Layer 5 of a small transformer language model trained on English Wikipedia (15 layers, counted from 0, width 64).
A neuron's activation on a vector x is SiLU(gate . x) times (in . x), where the dot is the dot product.

Input weights of the MLP neurons that the questions are about. A number n stands for (n - 500) times 0.002.
n11 gate: 557,580,574,330,388,484,633,815,314,552,453,439,687,677,595,511,432,581,342,396,489,598,510,544,520,523,697,679,553,546,266,302,490,709,328,501,382,501,498,447,105,407,375,513,501,631,458,323,638,418,629,476,603,469,458,155,525,305,339,367,804,451,911,464
n16 gate: 580,391,251,402,666,555,361,543,543,481,406,532,433,456,305,401,612,208,379,674,488,512,612,472,491,475,554,131,289,663,585,465,518,406,302,611,456,503,607,725,495,471,293,629,425,480,361,670,403,503,466,345,673,342,478,628,673,559,462,316,535,667,299,554
n19 gate: 447,607,400,273,573,342,714,794,452,401,437,829,436,433,486,609,498,618,689,292,631,481,557,430,379,274,517,470,187,427,548,576,772,436,690,562,228,366,562,563,384,548,653,402,453,573,420,826,621,717,379,453,490,433,393,491,399,406,516,528,471,358,401,474
n45 gate: 633,215,229,525,512,407,304,630,522,542,660,503,764,396,580,567,550,367,644,242,447,400,368,682,451,534,357,604,370,446,533,540,470,334,572,702,460,167,541,426,551,348,591,559,504,690,423,501,475,471,485,690,587,617,599,263,361,537,448,219,499,475,311,580
n47 gate: 607,319,455,339,595,411,443,400,553,749,526,635,203,342,418,295,540,409,513,460,562,400,539,543,713,562,526,433,332,683,454,675,245,398,524,687,240,179,460,338,430,514,512,359,388,656,286,596,271,543,637,380,740,659,341,463,504,562,688,362,658,518,620,335
n57 gate: 340,638,410,373,719,455,820,548,490,692,491,553,448,513,485,730,507,543,590,413,401,452,655,401,377,514,339,530,706,312,261,339,437,585,456,488,448,251,453,611,320,492,588,273,366,575,354,573,513,577,404,696,421,420,422,599,797,320,470,543,491,592,616,647
n71 gate: 622,380,720,351,412,482,477,407,663,595,511,608,781,451,395,495,610,640,481,435,664,466,463,162,433,626,551,492,594,540,459,380,549,632,548,610,638,412,324,344,661,452,548,546,517,376,444,557,583,498,556,339,410,324,701,591,430,413,634,344,371,335,577,561
n73 gate: 436,777,264,572,474,505,518,599,306,706,520,588,391,544,426,615,569,367,557,367,380,531,251,635,460,478,384,320,467,388,577,400,634,398,348,429,521,326,548,616,553,641,497,555,447,580,344,463,688,374,650,487,337,473,432,303,463,305,661,435,739,412,373,534
n80 gate: 535,507,296,476,386,633,684,360,673,616,427,324,400,366,508,492,618,371,590,379,610,525,556,602,433,194,336,511,517,480,488,554,666,534,391,483,433,410,444,657,479,435,628,645,399,626,271,580,350,488,519,361,522,277,455,625,518,304,532,601,530,567,644,521
n94 gate: 683,495,620,466,488,583,387,533,599,489,523,400,672,639,673,608,481,579,444,368,288,425,720,261,489,422,603,501,521,505,476,465,659,453,384,429,250,681,742,550,471,540,334,508,560,420,467,517,448,225,476,428,330,329,427,664,336,627,371,487,472,404,510,591
n125 gate: 387,290,410,201,525,523,642,506,577,416,556,594,325,613,650,413,521,481,742,377,533,109,434,493,492,493,356,475,719,651,566,613,102,377,499,479,327,514,625,408,339,553,602,527,537,597,548,543,428,484,608,546,613,423,309,485,655,623,320,505,278,621,832,430
n151 gate: 654,451,631,473,312,383,609,677,557,657,637,643,464,910,379,475,647,564,587,447,405,531,741,461,487,566,570,479,628,612,478,514,604,638,496,609,650,249,444,539,404,418,645,631,638,353,438,508,676,510,446,426,397,686,321,346,545,677,498,433,451,495,619,572
n157 gate: 642,625,281,537,703,642,288,551,548,514,511,473,388,416,674,365,581,321,499,566,481,644,448,225,516,446,559,499,593,299,251,353,472,469,461,431,451,544,475,798,579,711,473,485,577,562,551,487,490,485,295,546,656,579,794,318,382,318,403,678,694,587,231,546
n164 gate: 553,473,477,446,373,408,664,538,610,444,286,530,507,622,373,555,455,627,473,577,294,355,483,569,578,443,705,591,462,340,386,542,549,449,527,628,602,449,757,280,391,592,645,500,454,553,395,460,498,396,705,612,511,726,585,329,675,484,380,538,426,494,694,681
n178 gate: 663,666,610,518,492,279,768,279,470,539,398,499,420,432,429,381,513,360,687,323,503,520,585,305,472,546,472,640,335,422,467,768,507,688,458,239,514,574,543,718,667,563,459,486,369,570,586,527,572,404,536,448,672,627,372,228,670,547,591,460,421,613,432,493
n186 gate: 736,324,232,567,462,444,642,465,524,296,445,429,321,461,694,624,400,471,363,627,540,394,391,624,471,389,764,643,361,544,422,621,491,684,611,519,654,296,510,577,467,541,224,432,372,441,637,372,457,158,714,438,543,573,596,573,505,681,404,624,689,664,517,541
n11 in: 583,455,424,457,692,449,310,377,489,372,443,448,366,493,617,261,411,659,489,478,379,321,506,603,331,563,285,430,766,666,430,523,402,411,690,697,438,576,453,307,484,496,531,622,456,452,460,635,574,600,420,489,653,591,556,576,534,556,503,725,585,374,493,338
n16 in: 251,609,329,652,537,330,564,681,617,449,575,639,463,538,575,546,402,441,632,700,478,516,401,519,397,534,618,333,501,595,575,514,303,251,440,622,513,397,637,466,350,537,572,421,675,467,562,625,641,487,536,523,457,748,546,553,346,384,484,580,572,614,382,310
n19 in: 448,642,665,359,484,453,497,534,267,548,485,476,453,265,474,319,542,540,534,551,707,452,393,558,558,360,404,548,619,558,505,345,700,571,465,247,668,674,615,433,402,436,522,550,455,403,296,459,667,459,764,370,725,210,534,498,467,480,415,534,416,298,483,414
n45 in: 558,367,547,416,248,521,489,480,520,412,444,292,496,321,569,530,525,389,561,336,617,601,617,514,512,299,413,456,429,485,458,585,647,587,340,533,460,528,387,434,602,399,564,457,546,534,354,403,650,476,610,714,513,36,218,549,499,494,484,632,529,398,665,623
n47 in: 508,367,809,527,350,575,709,572,609,462,380,513,605,611,419,641,257,501,403,271,646,454,489,348,536,709,523,491,541,576,594,675,826,194,470,593,557,475,472,463,412,386,503,532,572,340,541,520,381,342,448,398,647,278,480,632,637,554,663,348,570,518,599,430
n57 in: 478,541,456,526,517,589,324,524,665,489,513,583,496,355,489,515,675,521,354,630,611,574,560,484,371,511,718,436,493,600,524,615,387,344,387,470,346,641,313,467,467,542,492,428,374,626,526,521,309,518,442,706,484,250,644,297,492,549,618,580,747,381,379,659
n71 in: 558,355,577,500,426,639,431,465,395,643,401,547,714,604,293,485,725,520,299,556,578,321,427,399,464,539,440,432,443,560,455,496,426,401,622,564,675,372,399,292,438,516,478,549,602,500,496,732,445,579,710,316,592,622,421,479,510,557,550,592,336,318,477,401
n73 in: 407,570,502,463,719,436,411,562,638,573,613,438,416,540,341,452,385,571,253,527,472,518,444,680,532,289,482,588,567,636,704,556,499,370,444,537,610,573,262,495,392,596,767,589,557,582,329,351,196,522,468,589,377,502,580,514,548,550,557,581,544,303,431,613
n80 in: 603,510,711,362,555,379,605,648,756,680,163,523,622,360,401,639,571,372,566,358,531,427,430,456,266,495,359,300,419,454,386,756,503,742,396,687,348,661,483,502,366,389,468,421,596,434,395,453,574,708,693,732,257,547,403,636,502,319,459,646,585,491,381,569
n94 in: 561,425,463,601,326,438,499,613,187,218,616,521,578,344,485,528,615,405,295,538,460,719,459,397,523,488,534,726,515,273,512,511,370,536,358,432,579,435,559,691,470,447,497,542,428,504,659,518,532,379,593,293,537,276,448,624,497,370,685,672,542,504,389,487
n125 in: 371,520,337,372,341,294,511,396,371,410,492,517,399,394,665,323,681,570,564,522,408,526,602,467,330,634,602,361,679,356,447,541,455,355,603,449,573,643,672,409,458,550,645,271,366,567,538,697,311,408,521,431,472,650,580,677,501,509,360,627,409,554,284,473
n151 in: 448,606,381,534,362,727,618,585,638,563,482,660,571,634,510,553,386,369,457,712,467,607,634,540,716,324,540,572,572,487,440,567,577,600,516,639,509,801,366,486,492,135,676,266,515,660,587,623,514,460,441,550,675,401,513,382,584,454,289,496,451,464,666,528
n157 in: 727,458,426,680,239,679,546,394,767,571,346,361,712,434,525,550,520,334,456,375,445,663,464,438,450,671,630,459,470,504,850,459,722,233,336,452,530,509,670,356,477,411,378,608,195,360,208,604,474,286,503,176,431,545,406,520,730,422,527,471,369,664,809,597
n164 in: 448,560,599,577,438,458,529,674,704,374,431,597,613,521,450,585,682,577,677,488,501,658,530,638,531,329,492,592,328,375,480,418,548,520,299,610,596,433,516,436,433,442,642,428,374,622,398,379,514,685,404,516,460,626,461,642,505,510,601,649,472,405,398,550
n178 in: 534,549,299,585,295,658,475,593,469,262,515,439,453,391,457,317,590,532,516,430,524,456,394,768,551,366,451,538,631,420,615,511,414,557,432,326,483,554,253,547,498,406,567,448,495,498,569,606,641,456,485,458,513,144,408,607,531,276,544,562,632,300,413,500
n186 in: 407,666,592,530,637,556,445,329,315,589,337,504,607,632,740,415,637,347,418,628,301,559,570,618,322,346,443,559,462,532,485,262,495,700,465,351,436,772,625,536,187,497,601,757,541,515,504,383,669,471,385,454,547,555,379,582,398,494,562,544,628,338,605,380

Each question shows a token from some text and the vector x that enters the MLP there. A number n stands for (n - 500) times 0.0042.

" Sk": 435,693,521,507,370,725,491,590,520,241,463,347,601,354,545,575,571,446,463,614,306,550,465,558,441,479,607,476,455,629,591,521,511,640,427,331,670,510,384,595,530,540,380,481,614,328,640,681,333,477,537,628,446,789,563,781,539,534,640,413,386,313,881,340
Which of these neurons fires most? n186

"fe": 463,525,607,493,568,574,400,600,591,304,457,388,585,408,509,578,683,295,451,600,385,624,593,518,384,712,601,471,459,488,376,538,598,723,551,223,715,732,332,398,530,228,449,408,562,463,402,405,436,446,413,562,475,662,583,548,368,635,806,527,424,276,869,510
The two highest activations, in order: n16, n71

"EL": 541,512,500,468,484,648,658,517,520,358,599,455,619,234,503,527,611,229,356,474,368,393,590,741,442,523,613,497,626,499,565,718,571,564,398,346,602,505,522,640,738,510,511,430,607,713,417,540,499,716,558,689,529,600,634,688,541,573,873,477,368,470,846,240
The two highest activations, in order: n178, n80

"s": 463,520,328,492,765,534,355,641,429,406,657,538,499,321,408,584,651,477,444,320,320,585,703,458,657,672,653,493,569,452,667,683,602,629,502,343,671,632,445,470,314,264,321,548,402,470,588,618,418,550,468,732,321,795,549,715,461,446,744,463,493,484,814,542
Which neuron fires most, and how strongly? n19, at about 0.25

" do": 344,459,241,510,416,562,542,581,456,399,374,430,486,330,318,444,671,347,434,503,411,688,671,453,599,659,429,479,339,594,625,789,529,616,562,471,600,457,523,706,510,304,291,576,675,526,533,377,348,457,643,628,313,597,529,783,395,662,650,463,429,319,829,281
The two highest activations, in order: n80, n11

"ph": 447,596,520,364,559,736,427,765,432,232,482,324,623,352,324,494,637,289,391,494,210,482,602,523,336,643,437,512,509,667,389,400,525,603,521,485,710,784,319,445,521,511,612,398,608,486,423,417,374,572,302,702,425,597,592,570,472,458,665,496,370,435,829,456
Which of these neurons fires most? n11

"S": 508,673,348,553,583,650,425,602,470,326,451,394,554,353,378,573,610,459,317,612,367,574,476,643,631,442,595,288,503,401,789,718,522,490,595,451,719,500,583,537,689,436,508,577,662,520,510,526,385,763,453,736,394,624,601,704,521,497,652,354,466,395,836,187
The two highest activations, in order: n16, n19

"ep": 457,783,410,469,551,712,391,581,424,156,416,305,376,282,297,315,461,472,335,567,470,458,550,597,492,564,399,337,536,676,514,740,601,487,620,310,673,580,483,583,519,465,494,468,508,556,472,391,404,596,627,713,400,553,618,695,540,562,547,505,561,240,808,323
Which of these neurons fires most? n157

" U": 319,513,329,527,393,829,507,566,544,357,557,438,697,374,513,528,711,385,551,627,467,631,423,676,528,534,535,504,463,547,563,662,457,608,562,387,650,495,655,526,699,424,421,408,528,644,516,524,445,734,629,561,508,679,757,564,504,649,735,475,417,454,883,190
The three highest activations, in order: n73, n11, n19

" code": 336,497,328,510,565,726,553,619,488,414,460,476,600,252,440,778,603,515,482,437,375,617,490,694,538,781,515,525,672,446,599,683,412,502,353,507,690,646,491,590,481,411,333,448,608,514,479,316,489,639,595,533,501,702,657,641,393,546,877,419,381,414,848,293
Which of these neurons fires most? n19

"er": 490,618,458,486,417,645,556,427,234,307,590,257,501,447,406,571,676,369,402,607,528,581,481,574,386,552,570,543,549,732,385,633,517,466,401,517,791,549,396,394,693,599,501,532,409,413,582,666,374,459,381,725,317,677,440,557,255,569,666,439,487,304,861,372
Which of these neurons fires most? n71

"-": 543,385,288,452,461,514,485,802,396,406,300,626,636,204,330,502,570,361,469,657,415,394,533,675,789,528,642,460,618,444,470,660,516,445,604,340,687,612,774,509,512,586,377,487,581,403,431,523,637,626,490,865,426,558,647,727,419,588,555,513,433,426,728,474
The three highest activations, in order: n164, n16, n47

"e": 436,557,375,414,696,603,398,611,500,246,538,500,237,320,569,579,574,322,479,332,310,853,753,535,553,490,457,204,719,541,546,609,403,614,569,345,680,250,355,578,545,410,466,362,528,533,460,501,403,522,328,747,543,495,598,698,354,618,662,450,484,148,718,401
Which of these neurons fires most? n57

" may": 491,271,201,490,539,674,453,570,388,469,523,617,462,391,308,584,601,485,588,310,188,570,573,638,575,744,681,624,427,603,540,716,519,606,565,463,611,599,545,595,428,462,476,647,507,401,589,444,310,675,545,648,372,533,682,757,380,508,693,690,468,423,798,212
Which of these neurons fires most? n19

"pal": 478,662,262,388,578,731,363,636,502,268,374,210,603,279,449,631,693,399,427,627,487,472,540,487,560,592,467,563,507,670,556,665,461,495,550,287,523,556,416,627,449,518,395,555,613,415,395,510,280,548,510,677,472,576,527,688,500,542,458,587,585,351,856,315
Which of these neurons fires most? n186

" that": 399,414,334,410,649,602,410,659,506,473,394,489,616,308,509,643,633,445,560,347,312,545,427,781,327,799,513,401,538,550,460,606,603,424,530,422,807,715,404,615,591,467,305,666,676,751,653,518,505,651,300,655,441,409,653,661,421,536,775,607,363,564,784,421
The two highest activations, in order: n19, n151

" as": 357,400,261,437,691,545,395,636,378,456,491,589,548,106,382,528,566,507,611,344,278,565,500,686,462,554,441,274,496,653,526,632,518,418,515,276,701,465,626,636,451,305,531,474,605,627,562,371,618,550,595,709,519,541,403,597,401,510,683,469,469,379,786,328
Which of these neurons fires most? n45

" ": 501,537,468,490,334,560,563,581,297,600,633,480,696,441,495,552,659,540,442,506,311,610,519,609,530,654,455,599,538,537,598,524,672,611,529,412,890,772,667,537,559,379,254,360,343,483,512,521,357,682,379,761,302,758,541,871,516,722,626,504,286,323,679,345
Which of these neurons fires most? n16

"u": 359,606,436,418,597,513,456,579,381,232,538,373,400,295,360,727,482,349,453,276,413,549,629,499,414,604,346,469,529,813,517,770,517,661,593,493,687,432,570,489,607,514,408,406,718,482,302,537,439,574,338,557,548,755,701,726,307,584,603,405,429,190,773,545
Which of these neurons fires most? n157

" and": 493,472,238,369,771,691,479,692,626,373,418,484,429,188,403,663,561,320,424,402,295,577,499,623,474,597,731,450,468,439,499,624,562,430,569,319,770,436,538,623,601,400,350,789,450,326,501,429,662,682,373,660,398,628,469,616,408,719,624,564,480,497,706,426
The three highest activations, in order: n157, n125, n16

"2": 488,510,453,529,488,660,570,769,374,458,480,457,645,499,471,539,693,458,273,658,304,458,644,608,522,542,535,552,854,592,436,836,606,543,465,271,478,669,510,462,689,500,333,510,445,569,447,508,391,713,545,687,389,735,556,868,374,792,683,397,223,533,622,246
Which neuron fires most, and how strongly? n45, at about 0.3

"==": 445,627,296,301,701,536,229,775,533,480,429,754,627,424,310,633,483,475,584,567,292,421,589,550,568,546,522,402,722,474,559,561,699,306,362,290,716,453,464,613,501,523,309,302,474,767,550,539,481,573,313,557,334,662,779,621,553,597,693,725,449,522,741,367
The two highest activations, in order: n57, n73

" system": 462,455,398,507,564,700,510,645,554,276,622,433,535,237,271,604,696,375,556,374,333,526,522,616,553,596,552,578,635,661,554,632,560,527,367,385,742,675,390,551,530,543,429,404,529,453,616,552,322,619,635,611,555,651,563,573,455,541,769,568,573,440,826,165
Which of these neurons fires most? n47

"om": 638,553,461,417,619,476,387,666,401,264,417,428,712,208,326,503,565,574,502,574,251,511,644,491,505,590,437,501,506,579,401,699,575,680,462,393,599,631,516,507,481,425,429,474,428,414,446,469,401,680,415,614,471,794,616,520,372,574,765,417,577,381,882,544
The two highest activations, in order: n11, n164

"ous": 279,531,350,342,507,636,498,681,521,335,593,473,483,227,487,590,656,366,330,344,397,496,754,395,571,771,592,475,526,526,518,628,503,598,427,299,524,686,374,508,355,417,459,415,440,468,350,366,503,764,455,700,317,437,660,505,417,519,686,528,443,400,829,506
Which of these neurons fires most? n57

".": 543,239,534,380,506,435,422,530,290,297,562,372,584,376,426,438,508,286,282,444,344,471,287,644,420,317,583,609,476,551,547,708,471,476,313,528,675,510,545,482,535,480,475,494,560,261,627,464,586,621,308,809,239,443,546,755,261,646,685,378,280,334,753,503
Which of these neurons fires most? n45

" Festival": 405,473,532,513,665,627,681,611,603,388,471,404,750,269,372,651,702,598,428,506,420,552,568,737,660,694,493,558,721,532,645,614,677,620,347,282,691,521,408,611,582,428,510,391,365,524,484,469,440,545,471,654,459,655,689,589,348,576,742,548,345,380,843,462
Which of these neurons fires most? n16

" which": 539,324,185,440,649,710,450,744,579,506,411,495,566,325,460,498,690,291,647,368,358,547,403,672,474,814,497,436,555,564,487,653,547,348,602,456,790,549,499,690,674,481,347,676,594,669,668,411,434,600,289,629,459,535,606,616,377,517,703,630,559,593,762,360
Which neuron fires most, and how strongly? n157, at about 1

"P": 459,686,448,496,479,768,373,690,486,269,585,335,767,380,362,470,628,562,340,648,226,491,488,667,558,572,497,251,527,499,661,523,523,657,552,400,663,513,483,540,730,420,411,546,534,551,502,416,363,723,516,649,462,652,612,635,510,573,628,472,471,488,867,308
Which of these neurons fires most? n47

" point": 505,503,192,547,682,649,472,608,350,438,651,521,460,215,263,562,615,527,532,312,402,424,548,719,629,717,592,383,565,624,580,757,546,543,414,428,657,699,512,648,385,505,392,461,584,527,651,367,432,705,590,663,402,591,603,600,509,595,749,468,470,276,795,407
Which neuron fires most, and how strongly? n73, at about 0.57

" themselves": 404,556,405,483,697,618,341,639,333,392,464,456,450,339,515,567,610,444,468,172,351,541,541,548,659,763,693,520,473,563,654,666,565,428,474,184,642,601,489,639,522,408,438,659,492,533,591,580,396,572,506,700,297,674,549,713,447,431,806,596,334,514,816,450
Which neuron fires most, and how strongly? n151, at about 0.44

"4": 312,530,453,351,503,570,480,612,518,324,421,447,534,431,421,637,693,391,401,324,334,545,442,588,674,546,593,523,675,625,509,566,684,351,598,349,504,693,320,512,562,274,337,323,609,545,468,493,538,739,376,717,598,665,716,529,488,675,828,466,161,486,793,426
Which neuron fires most, and how strongly? n94, at about 0.27

"6": 284,679,326,497,487,726,475,694,384,346,471,388,503,387,369,460,665,381,332,577,249,527,620,694,577,599,725,431,790,570,410,640,587,474,449,251,490,590,515,542,493,435,286,400,582,505,504,514,536,574,442,667,402,740,559,663,590,746,770,378,239,466,694,251
Which of these neurons fires most? n80

"1": 382,528,446,489,351,656,546,690,302,440,651,393,603,344,396,535,662,187,465,507,270,593,693,532,610,441,461,631,837,646,380,800,474,382,471,236,446,551,616,514,492,376,245,475,469,458,556,662,495,645,481,705,441,386,616,726,433,665,684,495,149,586,614,198
Which neuron fires most, and how strongly? n94, at about 1.5

"min": 326,573,418,430,614,582,326,555,544,297,787,208,541,285,484,534,605,428,245,395,470,513,481,552,511,606,507,584,446,578,344,542,535,786,382,385,636,730,492,458,492,576,479,389,555,662,248,388,365,550,480,636,494,628,665,576,436,450,790,608,497,317,811,287
The two highest activations, in order: n11, n16

" of": 425,599,284,443,573,577,425,643,380,478,716,691,567,112,428,485,516,544,610,403,314,529,631,557,497,587,520,487,466,458,463,546,490,466,429,275,540,553,436,579,569,376,358,567,480,519,484,442,717,738,472,651,300,555,632,533,445,531,537,509,402,494,848,195
Which neuron fires most, and how strongly? n47, at about 0.43

"onia": 384,497,515,308,605,484,570,718,504,305,464,365,611,378,417,606,683,541,394,434,407,570,611,443,486,607,588,578,537,472,568,644,678,661,364,300,660,625,458,499,640,392,343,547,467,606,518,360,420,646,372,575,375,730,566,522,397,521,783,448,309,368,905,484
Which neuron fires most, and how strongly? n16, at about 0.5

" –": 389,483,535,449,419,627,556,528,467,363,484,636,442,252,258,543,607,516,577,652,301,406,488,770,694,510,486,390,689,555,511,528,956,422,531,332,614,468,526,675,430,321,465,626,501,474,520,554,714,592,463,696,534,569,543,727,520,817,456,577,450,378,750,497
Which neuron fires most, and how strongly? n151, at about 0.98

"part": 350,718,313,281,656,648,389,621,599,401,692,372,477,141,452,584,730,386,476,444,292,598,721,527,446,608,631,480,561,531,605,567,579,569,409,376,701,762,402,597,505,338,458,415,597,585,352,570,427,562,551,706,560,685,609,487,258,460,699,414,587,378,679,602
Which of these neurons fires most? n73

"ré": 353,640,404,429,460,458,592,520,315,357,349,205,624,408,398,630,663,412,413,808,497,611,453,573,498,554,536,558,459,559,510,590,490,626,533,351,776,569,481,474,607,396,466,332,465,471,524,624,384,445,481,670,309,676,602,559,356,574,670,510,275,357,902,433
The three highest activations, in order: n186, n47, n164